Layer 6 of a small transformer language model trained on English Wikipedia (11 layers, counted from 0, width 64).
A neuron's activation on a vector x is GELU(gate . x) times (in . x), where the dot is the dot product.

Input weights of the MLP neurons that the questions are about. A number n stands for n times 0.0047.
n16 gate: 12 23 12 51 -22 -16 49 12 -37 -19 60 -9 -11 -8 -29 -17 -2 5 -55 30 36 37 23 -17 4 -5 -34 -9 24 -2 -4 -41 -31 52 18 -23 38 -41 -4 7 24 -30 -55 -51 29 -59 31 12 30 16 40 -1 40 -5 -19 -11 -38 -4 20 -10 -15 6 1 -29
n19 gate: 6 31 45 -40 -20 22 43 13 -32 4 -53 22 -6 -21 12 21 -1 -7 -27 -26 -14 -26 -3 -17 0 64 -11 12 11 -45 13 12 11 24 -2 -11 -7 -11 31 8 -17 41 -6 -24 8 2 -14 25 -4 28 17 -5 -4 -13 31 8 -23 -11 -36 -19 -13 -11 2 52
n23 gate: -33 -3 -3 40 3 29 -11 -10 33 15 2 -37 -13 -10 34 8 -26 0 -48 10 33 -10 3 5 -40 -24 26 25 9 -51 6 -28 -24 33 -21 51 4 9 -8 -20 -25 2 -3 4 20 -25 -11 30 22 14 17 2 -7 -46 33 0 -16 -1 -38 -31 42 15 55 -28
n31 gate: -6 -1 -40 -33 14 15 -10 -16 15 -12 -10 39 6 -12 10 72 -1 6 -2 2 -25 8 59 8 4 -1 11 19 -23 17 20 75 -22 -40 4 26 -14 -18 17 -42 20 -6 6 -10 14 -7 2 -33 -28 -11 -10 -5 12 -1 -37 -57 32 -18 20 -22 -11 14 -6 9
n37 gate: -29 35 -5 38 -4 -10 0 -15 30 -22 14 19 -11 -9 -15 0 -41 2 -55 -13 -1 38 24 11 8 -20 -34 36 16 -51 -11 26 22 -31 -17 8 65 -14 3 16 -37 63 -43 36 3 19 -3 -18 -2 2 29 -51 42 -51 -43 -1 15 -23 52 -4 -14 6 -17 22
n44 gate: 17 -51 61 44 -20 16 -3 5 11 2 49 -7 -7 15 -34 24 27 50 11 -38 -22 -19 -2 -27 -15 7 33 9 22 30 -22 5 -34 27 15 -39 1 -67 -13 29 0 16 2 -28 -6 -14 18 3 -20 -3 -4 -6 -65 -19 -10 -6 40 -35 -8 -22 14 23 2 44
n64 gate: 18 -6 -30 -16 0 28 9 19 27 -24 -13 -53 20 5 -34 35 -39 -26 1 41 0 -2 -11 -20 38 -26 34 -17 -39 -18 46 47 40 26 10 -27 -8 -11 1 -21 94 -14 27 -27 -12 19 -48 14 6 -6 5 -13 34 17 7 -23 -18 -22 0 -29 29 -8 13 -9
n77 gate: 38 19 4 -34 -15 34 34 11 -20 16 -3 -10 -24 18 28 -5 17 17 51 -9 20 9 -52 -20 -3 -41 -5 -30 -1 -72 36 -39 -8 21 -26 7 -57 -55 -23 -14 15 26 -3 6 0 46 40 -27 12 18 13 42 43 -30 -8 -2 7 -7 -52 0 12 -11 10 -3
n81 gate: -4 4 4 31 11 -11 -39 -29 -37 -30 -26 21 22 38 -33 20 33 -1 -7 31 -3 18 28 4 30 18 -17 7 -24 -48 -13 8 5 -16 10 -53 33 -7 25 -33 63 -53 8 -23 2 -17 17 -25 36 -18 -31 18 78 -21 -36 12 15 -8 19 20 5 7 -45 -2
n82 gate: 22 -20 -47 25 0 43 -8 1 14 -20 17 22 2 1 14 -47 17 53 -22 -1 -26 6 -17 -6 -36 -54 -15 -54 5 -34 16 20 17 9 7 -14 -52 -18 38 -9 -12 -32 -14 14 -11 19 -36 18 31 43 10 -5 41 18 31 -20 29 -15 12 -3 -8 19 19 17
n88 gate: -8 -16 4 -5 -28 25 -18 -13 -32 -18 -42 6 16 14 11 7 53 16 -2 5 -33 4 -6 24 -49 -27 59 30 15 -46 -30 -28 10 16 5 -15 4 -23 38 7 9 42 2 8 -10 25 -14 -28 11 30 0 -28 52 -30 -25 -9 2 9 23 -12 15 45 -26 -7
n102 gate: 35 -52 -27 -11 -3 -16 -22 -16 6 10 10 14 7 2 31 16 -36 -29 -9 22 23 -3 26 -59 38 -2 18 24 5 -32 -24 6 -21 -23 -10 -28 -18 13 41 -6 -41 -22 -65 5 16 23 35 -18 9 13 14 -6 53 7 -24 22 -6 17 -11 13 -15 22 8 28
n104 gate: 8 33 -2 18 19 2 -10 25 -1 -8 -5 50 21 -66 -15 -8 -21 22 -30 -18 9 2 0 29 32 -6 -17 27 -36 -45 40 -9 17 -8 -19 15 -60 5 31 -21 -26 -14 2 -36 1 1 -30 -3 58 5 -51 5 -18 -69 13 20 -9 -2 65 24 40 -35 -11 56
n106 gate: -30 16 -21 -64 -9 15 14 -22 -18 -26 18 -7 -7 46 29 -11 3 24 3 -17 -21 36 -15 42 5 4 35 24 -9 -45 8 -30 2 -40 10 2 -48 32 8 43 16 -49 -10 2 47 2 56 -15 -58 22 26 15 -8 -3 14 22 -3 6 -33 -11 12 -39 12 0
n107 gate: 10 -8 -6 0 -7 16 12 16 21 -18 -3 5 -15 -6 24 -9 9 13 -1 14 6 8 24 11 -8 -61 32 -4 -37 -9 -65 -35 -11 3 2 -37 57 27 -44 25 66 -49 -54 15 53 36 -55 -26 -27 27 23 46 2 -47 -4 -24 15 14 3 47 -3 6 -15 11
n128 gate: -28 14 46 24 -32 -34 3 -21 -5 -14 9 26 -29 23 -13 47 -16 32 -11 26 -11 -40 13 23 0 38 35 2 -21 -17 -4 -28 22 1 10 19 -9 26 29 -27 1 -20 -15 -9 -3 26 42 40 -8 -10 -12 22 29 -21 -49 10 -17 -36 -56 -22 45 -17 -25 8
n130 gate: -10 9 -2 0 -5 17 -17 6 25 -23 -42 -11 22 8 18 15 -89 12 44 -8 -13 14 5 1 -13 32 24 14 46 -20 -10 37 17 -7 7 54 6 -72 -12 16 15 -15 8 7 21 0 15 -16 -26 1 -13 4 -51 26 -6 26 -23 10 0 -26 -32 -29 -2 15
n137 gate: -20 -37 13 -12 42 28 49 -19 -31 9 -32 -12 43 30 -19 -21 -3 12 16 6 22 45 33 1 17 -7 -20 38 44 38 -24 26 -10 -14 33 -18 -6 -29 -22 -14 10 9 -23 34 -25 7 29 34 -9 -5 -32 16 -62 -34 19 3 -16 16 2 -23 -38 -11 -42 -4
n152 gate: 59 -45 30 -13 29 8 16 -28 13 23 -12 17 29 -28 -33 52 -1 -20 24 -28 1 10 -37 -39 8 18 -26 -3 20 -40 28 -23 17 -11 -18 9 -13 -45 -29 -41 33 21 -47 -18 23 26 -8 -25 1 13 16 6 -23 34 -6 1 27 13 1 -5 33 27 -2 -25
n166 gate: -15 -2 -42 -9 -35 32 -13 -6 -15 -45 -29 -1 25 32 5 -20 22 -18 -49 24 11 6 25 5 -18 13 38 43 4 29 37 20 -36 -6 -55 -23 9 -54 -35 -20 -8 2 35 4 25 34 65 19 -8 29 -13 25 -26 9 -15 28 -12 50 -14 -1 -25 -27 -7 -7
n169 gate: -24 -51 8 20 16 33 18 69 22 -11 -20 -19 -14 20 6 -24 -29 -24 -1 -3 -4 46 9 -15 -6 39 -39 25 -5 21 15 -8 -18 -4 3 20 0 -16 -41 4 -3 -33 -7 16 -12 -50 -29 24 -31 -8 -4 -1 48 10 27 47 -7 -2 -22 0 -3 16 10 -3
n174 gate: -7 -13 -4 -43 13 12 -1 2 45 48 -7 -14 -33 36 62 25 26 -28 -1 -15 -44 30 64 -2 -13 -56 -24 22 -15 -24 40 20 -16 -34 -11 30 11 59 -3 8 4 -25 14 -43 -8 -30 -20 -1 -8 -30 0 29 -8 -10 -23 18 -5 -12 5 -27 25 -13 31 -2
n184 gate: -7 -7 17 14 2 -13 -11 27 -21 10 -48 4 2 25 13 -16 -9 7 6 -26 -24 -17 6 22 42 7 -17 0 0 -19 43 -26 -16 3 -12 -22 2 4 27 3 13 -1 37 0 2 9 -17 3 -22 -1 23 -26 38 19 -12 -28 28 2 -40 -41 20 4 11 4
n16 in: 9 49 21 2 -18 -3 -6 5 -45 30 12 -28 11 19 -28 36 -26 2 -36 7 -1 28 -3 -3 -41 14 6 -4 6 11 12 6 -17 -4 -7 -24 -26 -12 -22 30 8 -43 -46 -21 20 -62 8 6 58 41 66 -13 9 -23 19 -3 -5 3 43 -36 8 22 1 -13
n19 in: 43 -12 -36 4 62 15 4 0 16 2 9 -36 -9 20 -16 -17 -25 0 -3 36 -3 2 -8 12 1 9 22 19 -39 20 -9 -11 -37 10 -24 -3 -10 27 -2 15 -5 -25 9 30 -1 21 10 42 -28 37 -21 21 -4 5 -15 -12 -14 1 -41 -23 -2 24 10 -42
n23 in: 17 -13 -2 11 43 -29 1 -4 -14 -3 6 18 18 31 10 12 -1 6 46 -27 -18 25 14 -16 29 9 20 -29 5 -23 10 35 -21 -20 -21 12 43 -23 -43 21 -53 -8 -31 40 10 -8 -52 -12 50 -47 -49 18 -14 19 -17 5 22 0 11 -15 -25 -2 7 14
n31 in: -16 -34 -33 -28 3 6 3 11 2 -24 -44 23 13 -32 18 19 -13 29 8 -23 -45 5 24 -1 22 -17 2 28 -1 -24 -7 56 -38 -53 -20 38 35 24 5 1 -18 12 2 -10 15 28 6 13 17 -4 7 -15 6 -15 5 1 -2 -18 30 -4 16 15 -17 -18
n37 in: 7 22 20 13 -47 -17 43 -14 8 5 38 14 23 -10 4 -7 -47 13 -49 -2 22 27 20 15 39 -8 -14 15 -4 -91 -11 -8 19 -24 12 -28 39 -6 -45 -9 -20 26 -31 17 19 47 -51 19 25 16 31 -57 36 -19 -31 -7 -7 -13 5 -20 -21 29 -4 23
n44 in: -16 -18 -15 3 -16 -3 13 -28 3 -43 -27 81 7 -69 0 17 20 -39 -12 7 7 -22 54 23 8 7 1 -24 -16 12 31 -1 1 -8 -37 26 -18 14 -37 6 -19 16 8 -34 20 -7 16 10 57 -12 -14 19 2 -21 -9 -19 18 -11 22 28 27 -30 -11 40
n64 in: 10 14 48 -12 -10 25 -1 15 41 -43 -8 -38 -3 45 6 23 -27 -19 5 -23 6 39 -5 -32 19 -41 47 12 13 -10 -1 19 38 -26 -3 13 -18 21 -35 -17 21 -28 37 -50 31 56 -15 17 -9 5 -3 -10 4 -20 -19 -22 -32 -15 8 -36 36 -29 22 -49
n77 in: 8 -18 -21 12 -38 -21 -14 13 10 13 7 -49 2 54 -4 14 1 23 -17 -11 10 40 31 21 34 -7 -2 -6 12 -11 -36 26 -23 -5 -30 -22 -2 0 -13 6 8 -2 24 -28 -51 29 -33 23 -20 31 -16 -11 -22 44 4 -18 -2 64 43 -43 -12 -23 -2 24
n81 in: -12 7 2 34 23 -12 -22 0 -20 7 -21 7 -35 24 -9 20 5 -37 -13 -6 -5 15 51 -4 2 39 -32 2 -23 -1 -25 1 4 -19 12 -10 32 8 -10 -37 30 -32 22 -32 -6 -15 55 8 3 -42 -12 -19 53 -10 20 15 38 -14 -11 7 24 9 -28 -12
n82 in: -23 16 -37 -13 9 17 31 19 43 9 -10 8 33 6 4 0 -4 -15 4 -39 6 5 19 -6 -5 -21 2 -3 -7 -38 -4 43 8 -1 19 -7 -25 46 -28 -30 5 32 -4 11 22 -24 -46 4 17 -5 -69 12 -8 -35 15 7 50 -29 21 -11 3 -11 32 -21
n88 in: -10 -12 -32 8 -9 34 -1 7 14 -12 14 10 6 -2 17 -9 -1 -11 10 -14 0 15 10 6 -52 -17 4 38 2 -37 52 -29 20 -19 -52 -16 -16 13 41 28 -23 -9 21 17 7 -41 14 -53 13 49 -4 -12 -16 -16 -17 11 -28 21 8 -13 -4 4 19 22
n102 in: 54 -48 -27 21 3 -15 -19 -7 -15 5 55 30 5 10 18 16 -20 -1 4 8 23 -16 30 -23 14 6 -14 -2 24 -51 6 0 -14 -50 16 -20 -28 -12 25 -10 -8 9 -66 -2 4 11 36 -20 14 -2 16 -5 45 19 2 22 -18 -13 -7 11 -19 4 -9 11
n104 in: 30 -35 3 -55 6 -30 -60 -8 3 3 16 -43 10 -23 24 -7 14 5 30 -1 32 -19 2 -30 -8 20 -47 -1 0 45 6 -12 28 -1 31 36 41 5 18 -17 57 15 -13 9 -24 22 -48 -26 -14 9 77 -7 -25 -2 25 11 19 -6 -51 -25 -38 -5 -15 25
n106 in: -35 35 -10 -76 1 -30 -49 17 0 -50 9 -10 6 9 11 8 12 41 -13 -9 0 16 -8 45 13 -11 48 -23 -58 -12 15 -25 18 -33 -8 -2 -12 19 13 15 -22 -29 2 20 17 -7 5 9 7 -11 53 8 27 18 18 25 -10 10 -32 -1 -7 -47 -9 69
n107 in: -26 1 11 12 4 18 17 5 27 -17 16 24 1 -7 7 -13 14 -10 -14 -7 -18 31 13 9 -24 -46 43 12 -38 -14 -11 6 -10 -33 -4 -26 36 -16 -39 28 27 -53 -55 34 34 10 -58 -48 9 0 44 29 20 -36 -41 -5 27 -1 -15 47 20 7 13 -3
n128 in: 25 -10 55 55 -7 -9 -4 -19 47 15 -15 -13 -25 20 -25 13 -18 -48 7 -3 -21 6 -13 2 -7 -20 -28 22 -11 7 -27 -24 2 -31 40 26 40 39 -12 -4 -11 -6 -17 -29 9 31 21 38 -28 4 -32 24 23 -28 -30 2 -4 18 -30 7 9 -19 -45 55
n130 in: 0 6 -4 32 4 -1 -5 -7 37 -1 -38 -39 4 -36 25 26 -65 14 47 -7 -24 36 23 3 -3 15 19 18 56 -7 14 47 23 -6 -11 35 4 -57 -5 14 -19 -14 -8 10 1 -15 -21 -34 -21 -5 4 -10 -30 39 26 11 -16 2 1 -33 -18 -7 -14 14
n137 in: 11 16 8 18 -32 -38 -14 45 4 -17 30 7 -6 12 10 -11 1 10 -31 42 3 -61 -56 26 -21 -25 4 -28 -37 -54 5 -3 -20 50 -59 -5 51 24 40 -21 -18 -21 39 -7 -9 -6 -15 -40 -8 11 12 3 0 16 8 45 10 6 -12 27 14 -1 42 10
n152 in: 24 -24 14 -10 19 -16 39 -26 -14 28 -23 2 -6 22 -8 47 -18 6 38 31 -21 34 -7 -21 -8 27 -26 5 10 -20 44 -28 5 -12 -44 -14 -4 -32 -46 18 15 25 -22 7 -15 57 -25 -1 -29 -11 56 -15 -2 19 -24 -8 21 18 -19 -29 12 1 8 -27
n166 in: -20 -30 -39 -45 10 4 -18 -15 11 2 -14 13 28 44 1 3 -24 -12 -28 1 -3 -10 33 25 -1 -12 14 53 -8 33 12 -3 -20 1 -67 9 22 -6 -7 -28 18 8 26 21 14 4 37 -5 -17 -20 -21 49 -33 -2 -37 41 0 22 38 2 -21 38 -6 -41
n169 in: -9 -19 -5 -4 7 18 37 46 14 11 -20 -7 0 11 2 0 -14 -54 23 -16 21 32 4 -19 -5 22 -22 36 27 13 10 28 -23 -5 -49 28 -41 -1 -44 23 24 -25 -15 22 -31 -30 -19 21 -63 3 -6 -11 14 -9 -5 44 27 14 -29 -2 -8 1 -4 5
n174 in: 0 9 -4 -15 6 19 27 10 -23 11 4 -37 -16 48 24 -6 59 24 -22 -24 -10 27 1 -59 -5 3 -10 -2 22 -36 -45 1 -22 -14 18 67 -17 -1 23 -3 6 30 -6 -3 -43 -9 -5 0 -3 -16 5 25 42 -51 -18 -12 26 -34 29 33 19 -43 -4 -6
n184 in: -4 4 -9 -2 19 5 -18 10 -15 6 -25 5 17 -3 15 -12 21 40 -32 -41 20 -19 0 12 8 18 -48 -15 -13 19 24 -14 -24 -10 -19 -9 18 10 18 9 25 -4 29 7 -10 11 -4 3 6 -29 -16 -23 45 35 -7 -18 21 12 -31 1 -11 22 19 -28

Each question shows a token from some text and the vector x that enters the MLP there. A number n stands for n times 0.051.

"ass": -10 -29 10 -18 8 -10 -24 -24 2 1 14 0 20 -34 21 -25 -13 -23 3 37 -8 -3 27 29 6 20 -25 -15 12 -32 -12 18 8 -30 29 -16 -24 -1 11 20 -13 35 -27 -9 -39 32 2 14 -5 -15 17 17 -20 11 9 0 11 -7 22 -8 -9 3 44 15
The two highest activations, in order: n102, n37

"is": -2 -18 30 -14 20 1 -20 -15 21 -24 -21 17 7 -14 -20 -27 -24 6 -1 20 -14 15 17 -8 -14 7 -10 17 9 -6 1 12 -27 22 -16 5 5 -19 7 22 30 2 4 -26 -63 15 9 30 -9 -33 14 39 6 1 4 -14 -4 -8 10 8 13 6 52 -30
Which neuron lights up most? n64

"r": 12 -34 3 -28 17 -6 -2 0 -33 -15 5 -10 -10 4 15 -3 -4 11 -16 17 -5 10 -6 -8 0 -3 -22 -18 18 -21 41 -21 -23 21 -20 4 8 30 3 35 -3 -43 -28 -11 -32 15 18 20 -36 -14 4 25 10 11 22 -20 27 2 11 27 9 1 50 -13
Which neuron fires most, and how strongly? n174, at about 1.5

"y": -39 -12 6 -27 26 -23 2 22 -23 -22 0 32 -6 5 8 -12 17 7 13 -2 24 -13 -17 4 -6 14 -25 -2 11 1 44 -15 -29 25 -30 11 10 6 -8 32 -6 -28 -8 3 -23 -3 12 3 -46 -22 6 36 -16 -19 13 -2 37 1 -10 6 -3 25 36 1
The three highest activations, in order: n169, n184, n106

"man": 6 -43 2 -12 11 8 -40 -8 -1 -5 -9 4 -3 -20 -48 -6 -2 -7 -9 7 -17 -2 -18 0 5 8 2 9 11 -15 16 -24 -13 15 -4 -1 -25 41 -3 30 8 18 2 -25 -29 26 13 8 -35 -5 9 40 -8 -12 12 16 22 4 34 -7 -10 7 60 14
Which neuron lights up most? n152

"x": -23 -26 4 4 32 4 14 -1 -5 -24 -14 -18 26 35 -4 -43 -18 -16 -13 15 -7 1 -11 1 10 27 -24 -21 18 -13 35 9 -17 1 -15 14 0 -16 -1 7 10 -10 -10 2 -43 7 -6 24 -20 -39 23 28 -5 18 17 -9 -12 24 3 15 21 -28 47 17
Which neuron lights up most? n169

"7": -1 31 -16 24 7 -27 -4 -24 19 0 14 5 -14 -23 5 -9 -16 -20 12 12 -8 17 5 -10 11 48 -8 -21 24 -9 -12 30 -34 16 -4 -5 -5 -32 11 26 -17 7 -27 16 -48 52 -18 -3 -24 -17 -19 18 3 3 22 -18 -6 -4 8 14 -3 -2 32 12
Which neuron fires most, and how strongly? n130, at about 1.9

"0": 14 30 -20 11 -17 -2 -39 6 -8 -25 5 8 -6 -12 -8 -11 17 -25 13 -14 -29 17 -4 9 20 -17 -18 4 4 -13 -3 11 -16 20 -6 -23 21 6 -3 14 -7 7 -12 18 -35 48 5 53 -24 18 -15 19 -3 3 17 -29 -39 2 26 -17 20 17 34 -16
Which neuron lights up most? n64

" fl": -3 12 24 -11 -14 -9 -24 4 -20 -52 20 4 26 -19 13 -6 16 -16 17 6 22 -19 -2 6 -20 27 -36 7 9 -29 29 7 4 35 31 -8 -9 20 -12 4 -10 -5 3 -20 -35 3 -18 33 17 23 -24 -5 -18 2 14 -6 29 -14 -2 -46 14 16 20 -4
Which neuron fires most, and how strongly? n104, at about 1.3

"2": -4 -3 -30 3 10 -8 -11 -5 -2 -21 6 -8 18 -35 -2 -26 36 -30 11 3 -19 17 4 0 8 28 3 15 0 -4 20 7 -41 14 8 -17 -9 -1 -10 11 -10 -4 -32 19 -51 42 11 34 -32 -5 -1 2 -1 -11 11 0 -12 3 16 -9 19 16 62 -3
Which neuron lights up most? n169

" th": -15 -5 6 -18 -4 -9 -1 -18 -8 6 2 33 -6 0 -9 1 -13 -7 15 27 4 -7 -13 -20 -14 4 3 2 5 -27 28 -1 -12 55 10 33 18 56 -10 -4 -10 -39 -16 -11 -12 -8 -8 53 -1 -25 -18 -4 -6 -1 -9 -30 9 10 -15 -20 -4 34 43 1
Which neuron lights up most? n23

"g": 16 -7 30 -2 3 -21 2 18 10 -17 -2 28 16 -15 -12 1 -48 -38 -9 -15 23 4 -11 -19 -13 11 1 5 43 10 6 -25 -27 0 -11 27 -3 -18 -5 25 24 16 2 -4 -60 15 5 8 -9 -4 15 44 -11 -4 -11 -18 -13 -1 23 -12 -6 -14 36 16
Which neuron lights up most? n152

" |": -6 27 -26 -17 -5 38 1 -27 7 -29 23 -7 -14 -4 -8 -15 19 11 17 29 -21 -38 21 8 15 -5 -31 -7 4 -16 -24 -6 -7 23 8 -25 0 12 -8 -15 -15 27 18 3 -21 8 -14 0 12 -10 -7 26 7 -17 20 -4 -33 47 11 -31 -4 17 48 10
The three highest activations, in order: n82, n77, n169

" (": -14 11 -21 -8 -13 -17 -7 2 -3 -14 18 0 8 -7 8 11 6 20 27 5 -24 -20 27 -13 -8 53 -18 -26 16 0 -5 20 -38 45 18 -13 -3 29 46 -16 0 -8 -6 6 -49 2 -6 -10 -23 2 1 45 -9 -18 -17 -29 -3 23 13 4 -10 8 0 0
Which neuron lights up most? n64

"us": 2 -12 9 4 1 13 -39 7 22 -13 -20 6 -12 -33 -28 -24 -3 25 1 30 -33 21 -18 11 -9 -1 -2 12 -18 -19 -29 12 10 -9 27 8 -4 11 10 15 11 19 9 -31 -38 37 9 37 -10 -17 15 21 -18 -17 9 -26 11 -21 7 -8 -9 40 41 0
Which neuron lights up most? n64

" to": -22 11 13 -1 11 17 -17 -15 3 -28 -4 24 -21 34 -19 12 -9 -10 0 20 -7 -16 8 -11 5 35 -28 25 -8 -13 -14 10 -33 45 25 27 9 0 -6 -2 -8 -3 -8 -4 -10 7 32 -14 -29 29 15 -13 -6 14 -28 -35 -12 28 -31 0 -32 26 35 -6
Which neuron fires most, and how strongly? n19, at about 1.1

"osition": 16 -20 -7 -8 -3 27 -11 -13 5 -14 -5 16 -20 -1 -20 -42 7 18 21 9 -28 -49 -24 15 16 14 5 4 7 -32 11 -2 -21 2 -1 31 -20 19 13 6 -6 41 -29 17 -19 13 -20 -8 7 -4 1 -9 -31 8 25 -7 -23 7 23 5 -12 34 47 18
Which neuron fires most, and how strongly? n88, at about 0.5

" which": -18 33 20 9 -23 9 -19 -27 -13 -41 -29 12 -28 37 -26 5 -6 1 10 26 -27 -17 13 19 -6 15 -16 17 -22 -12 -16 -2 -5 24 31 17 19 33 2 -3 -8 -7 -6 1 -10 24 1 10 -35 8 18 9 -4 2 -14 -13 -15 -10 2 -35 20 38 38 -7
Which neuron lights up most? n128

":": -30 3 -20 -10 18 9 -46 -17 5 -23 11 4 -27 -3 -19 -3 4 19 23 6 -15 -4 16 6 27 16 -39 -7 -12 -9 15 10 13 33 29 2 14 -3 2 -21 -12 -7 -3 -28 -26 14 12 -22 -12 6 1 11 11 -37 1 -40 -5 29 11 40 3 16 49 9
The two highest activations, in order: n81, n104

"le,": -32 7 5 -3 -6 22 -38 -8 5 -16 -32 4 -17 -4 -39 -7 13 -24 -10 13 -41 -3 30 12 18 10 -9 -2 -1 -32 2 0 3 36 18 5 9 -11 15 1 8 18 -2 26 -37 6 -6 9 -27 17 6 24 0 -40 -13 2 -5 13 19 4 -1 24 61 2
Which neuron lights up most? n88

"k": 0 -23 22 12 33 8 -54 -13 -5 3 7 6 -16 -11 12 -29 0 -16 20 0 -6 19 2 4 7 16 -5 3 1 -4 38 -14 -52 19 -28 -21 -19 40 -13 31 19 -1 -4 -12 -36 -10 5 -8 -14 -11 10 46 10 -18 -2 -4 -2 -13 12 12 1 34 24 -14
Which neuron fires most, and how strongly? n169, at about 1.4

"–": -1 22 -30 -1 -17 2 -24 -3 10 -34 4 -13 18 2 6 -10 5 27 2 36 -17 1 12 -4 6 34 -9 -15 -10 -47 2 2 -50 37 -12 -12 -13 -5 21 -3 -3 8 0 17 -44 23 36 -2 -14 12 -2 21 -4 16 -23 -29 -24 21 19 9 17 12 27 -11
Which neuron lights up most? n77

"3,": -24 31 10 -16 -12 14 -45 -27 5 -2 -29 8 -4 1 -16 17 25 -24 -5 -11 -27 -15 7 2 5 -4 -22 2 -13 -24 -8 -10 10 0 17 23 39 -4 28 7 -4 3 0 16 -28 25 11 19 -44 5 30 18 2 -25 -25 -17 -20 7 20 6 10 22 50 14
Which neuron lights up most? n128

"ut": 10 -46 25 -22 -4 11 20 -6 -26 -32 2 30 -3 0 -16 -5 -2 -2 40 12 6 -31 -23 6 21 -5 -5 -4 -16 -22 -17 29 -34 -12 10 10 15 22 7 14 -7 -3 -5 13 -42 8 50 2 14 5 -7 17 -32 -21 2 6 -15 18 -13 5 -19 21 37 6
Which neuron lights up most? n137

" G": -23 -4 28 9 7 -5 -1 -14 18 -2 28 -4 39 -15 1 -10 -14 -6 9 -28 -6 -19 3 -23 17 1 -34 20 11 -21 23 -20 -16 23 8 26 -1 37 -29 34 -1 -12 -5 3 -43 0 7 -9 -8 13 -24 27 16 -1 0 -44 -15 0 12 -30 -14 32 33 15
Which neuron lights up most? n23

" Jos": -9 9 37 2 -5 -13 5 -12 19 -23 -14 -21 4 -37 10 -7 -10 17 -5 18 -11 -34 6 8 0 -13 34 -19 18 -21 18 12 -12 12 26 6 -3 27 35 14 -5 -45 13 11 -11 -2 -7 6 -41 6 37 23 -20 10 29 -54 4 -12 -16 14 -11 -14 16 2
Which neuron fires most, and how strongly? n106, at about 1.9

"ort": 29 -15 33 -32 -32 18 -15 -6 9 -26 14 4 -37 -20 -2 -4 26 -18 25 -5 -28 0 -2 22 15 6 14 -15 17 -25 -14 13 -12 10 -16 -2 -6 16 13 11 18 -3 -11 -9 -53 12 3 42 7 30 7 39 -6 7 -12 -24 -22 -13 0 -28 6 28 17 1
The three highest activations, in order: n77, n19, n64

" ": -3 15 2 11 10 18 -18 -26 -7 -62 29 -22 2 22 29 -29 11 15 18 21 -26 -13 -15 3 8 41 -16 -9 0 14 -7 20 -24 17 7 12 24 12 -7 -30 33 12 -3 15 -43 17 -21 -4 -12 -15 -2 -16 -13 -14 -5 -11 -23 34 -8 14 -11 19 -6 12
Which neuron lights up most? n137

" In": -3 20 14 -10 5 2 -31 29 -11 -37 -23 0 14 16 -32 0 -21 -12 6 -15 -3 -36 44 -17 -6 7 0 5 -16 0 -22 19 -8 12 1 -4 5 3 -13 11 -40 -10 -7 11 -16 12 30 -1 -2 17 51 17 -7 -18 -19 -28 17 34 -2 26 -20 2 36 26
The three highest activations, in order: n107, n166, n44

"erg": -13 -39 21 -16 4 -1 -9 3 -9 -13 -24 -9 9 -21 -8 -21 -13 2 4 20 -6 17 -2 9 24 37 6 0 -12 -18 26 -10 2 -17 16 2 -42 31 -2 33 4 16 -7 0 -48 7 36 -13 -5 -23 5 35 -27 6 -31 21 -8 -5 -3 4 11 -7 52 22
Which neuron fires most, and how strongly? n106, at about 2.4

"3": 7 22 -17 1 20 -13 10 2 8 -36 3 -12 2 -29 -13 -10 36 -27 30 -3 -21 4 -4 -4 19 45 8 8 13 4 2 2 -20 10 13 -11 -17 -21 -7 29 -24 -10 -14 39 -50 45 -9 15 -37 -22 0 -12 -19 -5 7 7 -13 8 2 -13 18 6 37 13
The two highest activations, in order: n169, n19

".": 9 5 8 -32 12 -11 -19 -32 -4 -22 -13 -1 25 16 -32 -26 15 -1 24 0 -23 4 25 3 2 34 3 33 8 -16 -5 -4 -26 33 12 16 13 -22 -14 15 -7 -9 17 9 -35 0 4 -19 -58 11 -8 14 -13 -6 35 -12 -26 4 8 -3 19 -5 34 30
Which neuron lights up most? n130

" l": -24 -1 36 16 -16 23 -31 -7 -9 -21 19 -21 26 -19 35 -6 -22 -16 25 27 -2 -19 -10 -18 13 11 -11 9 -17 -14 45 11 -28 23 27 14 -11 3 2 6 1 -5 -17 -10 -5 -2 -9 17 3 10 -52 4 8 3 -8 -43 27 1 -7 -4 -20 18 37 4
The three highest activations, in order: n23, n82, n184

"um": 8 13 26 -32 -9 -17 -33 13 22 -29 7 27 -4 16 23 -25 11 4 26 -19 -24 6 8 -16 13 -5 -13 16 -19 -13 5 -8 12 22 -17 -37 10 6 -6 -3 -7 -3 -10 -31 -44 37 21 31 -19 20 0 22 -10 -2 25 -1 8 9 5 -49 8 -16 29 14
The two highest activations, in order: n77, n106

"4)": -14 36 -26 5 -7 -5 -35 -31 -12 4 -10 -25 -8 2 -24 -13 -14 21 20 16 -1 -15 2 5 56 16 -16 -25 24 -16 26 9 -18 4 12 3 7 -22 29 -22 21 28 -44 -4 -40 16 4 12 -21 -13 15 27 1 -13 0 15 5 16 0 -13 -2 20 26 7
Which neuron lights up most? n77

" when": -18 28 24 -19 2 7 -19 -25 -23 -13 -24 14 -19 17 -29 2 9 -10 15 14 -22 -17 14 -4 2 3 -17 27 -29 -14 -2 19 2 30 21 30 28 4 18 -6 -12 -14 -19 -5 8 20 4 -9 -37 21 21 -6 6 -22 -10 -32 -15 5 -14 -21 7 32 62 10
The three highest activations, in order: n128, n19, n31

"e": -18 -30 0 0 8 6 27 -5 4 -39 8 -22 21 18 -13 -14 22 -12 -14 26 9 0 7 -2 32 -28 -9 -10 2 -7 19 23 -25 -2 10 18 11 13 4 9 12 -3 -5 -2 -48 9 -9 -28 -41 2 18 19 -34 16 15 -7 7 -11 -23 -13 -19 32 58 8
The two highest activations, in order: n137, n169

"al": 21 -25 45 -15 6 5 14 8 -10 -7 -20 8 18 -20 8 -25 -7 -11 15 -23 0 -18 -2 8 -19 18 -9 -5 27 -26 -1 19 -18 44 -3 32 -6 -34 -24 12 -11 -16 3 27 -28 13 27 -2 -12 -27 11 15 -16 15 36 -14 5 25 -21 -6 -44 -1 26 12
The three highest activations, in order: n130, n169, n152

" in": -14 28 6 -19 7 -11 -40 6 -24 -35 -16 6 0 31 -30 9 -26 -32 20 19 -14 -34 33 -11 -6 19 -3 6 -13 -5 -3 45 -18 28 7 3 6 -11 -3 -5 -12 -5 -2 -9 -16 11 25 -1 1 27 42 13 11 -20 -7 -28 25 17 -12 3 -20 13 39 0
Which neuron fires most, and how strongly? n81, at about 1.2

" kn": -15 15 27 -19 -1 18 -15 -18 17 -57 38 16 -8 12 -5 -20 -1 3 8 22 36 -36 17 -35 8 18 3 15 -8 -19 14 11 -38 5 5 28 5 26 -6 7 4 -24 -1 -21 -30 4 -11 23 -3 18 -36 -18 -23 7 -16 13 -3 5 -3 -1 28 27 4 -15
Which neuron lights up most? n64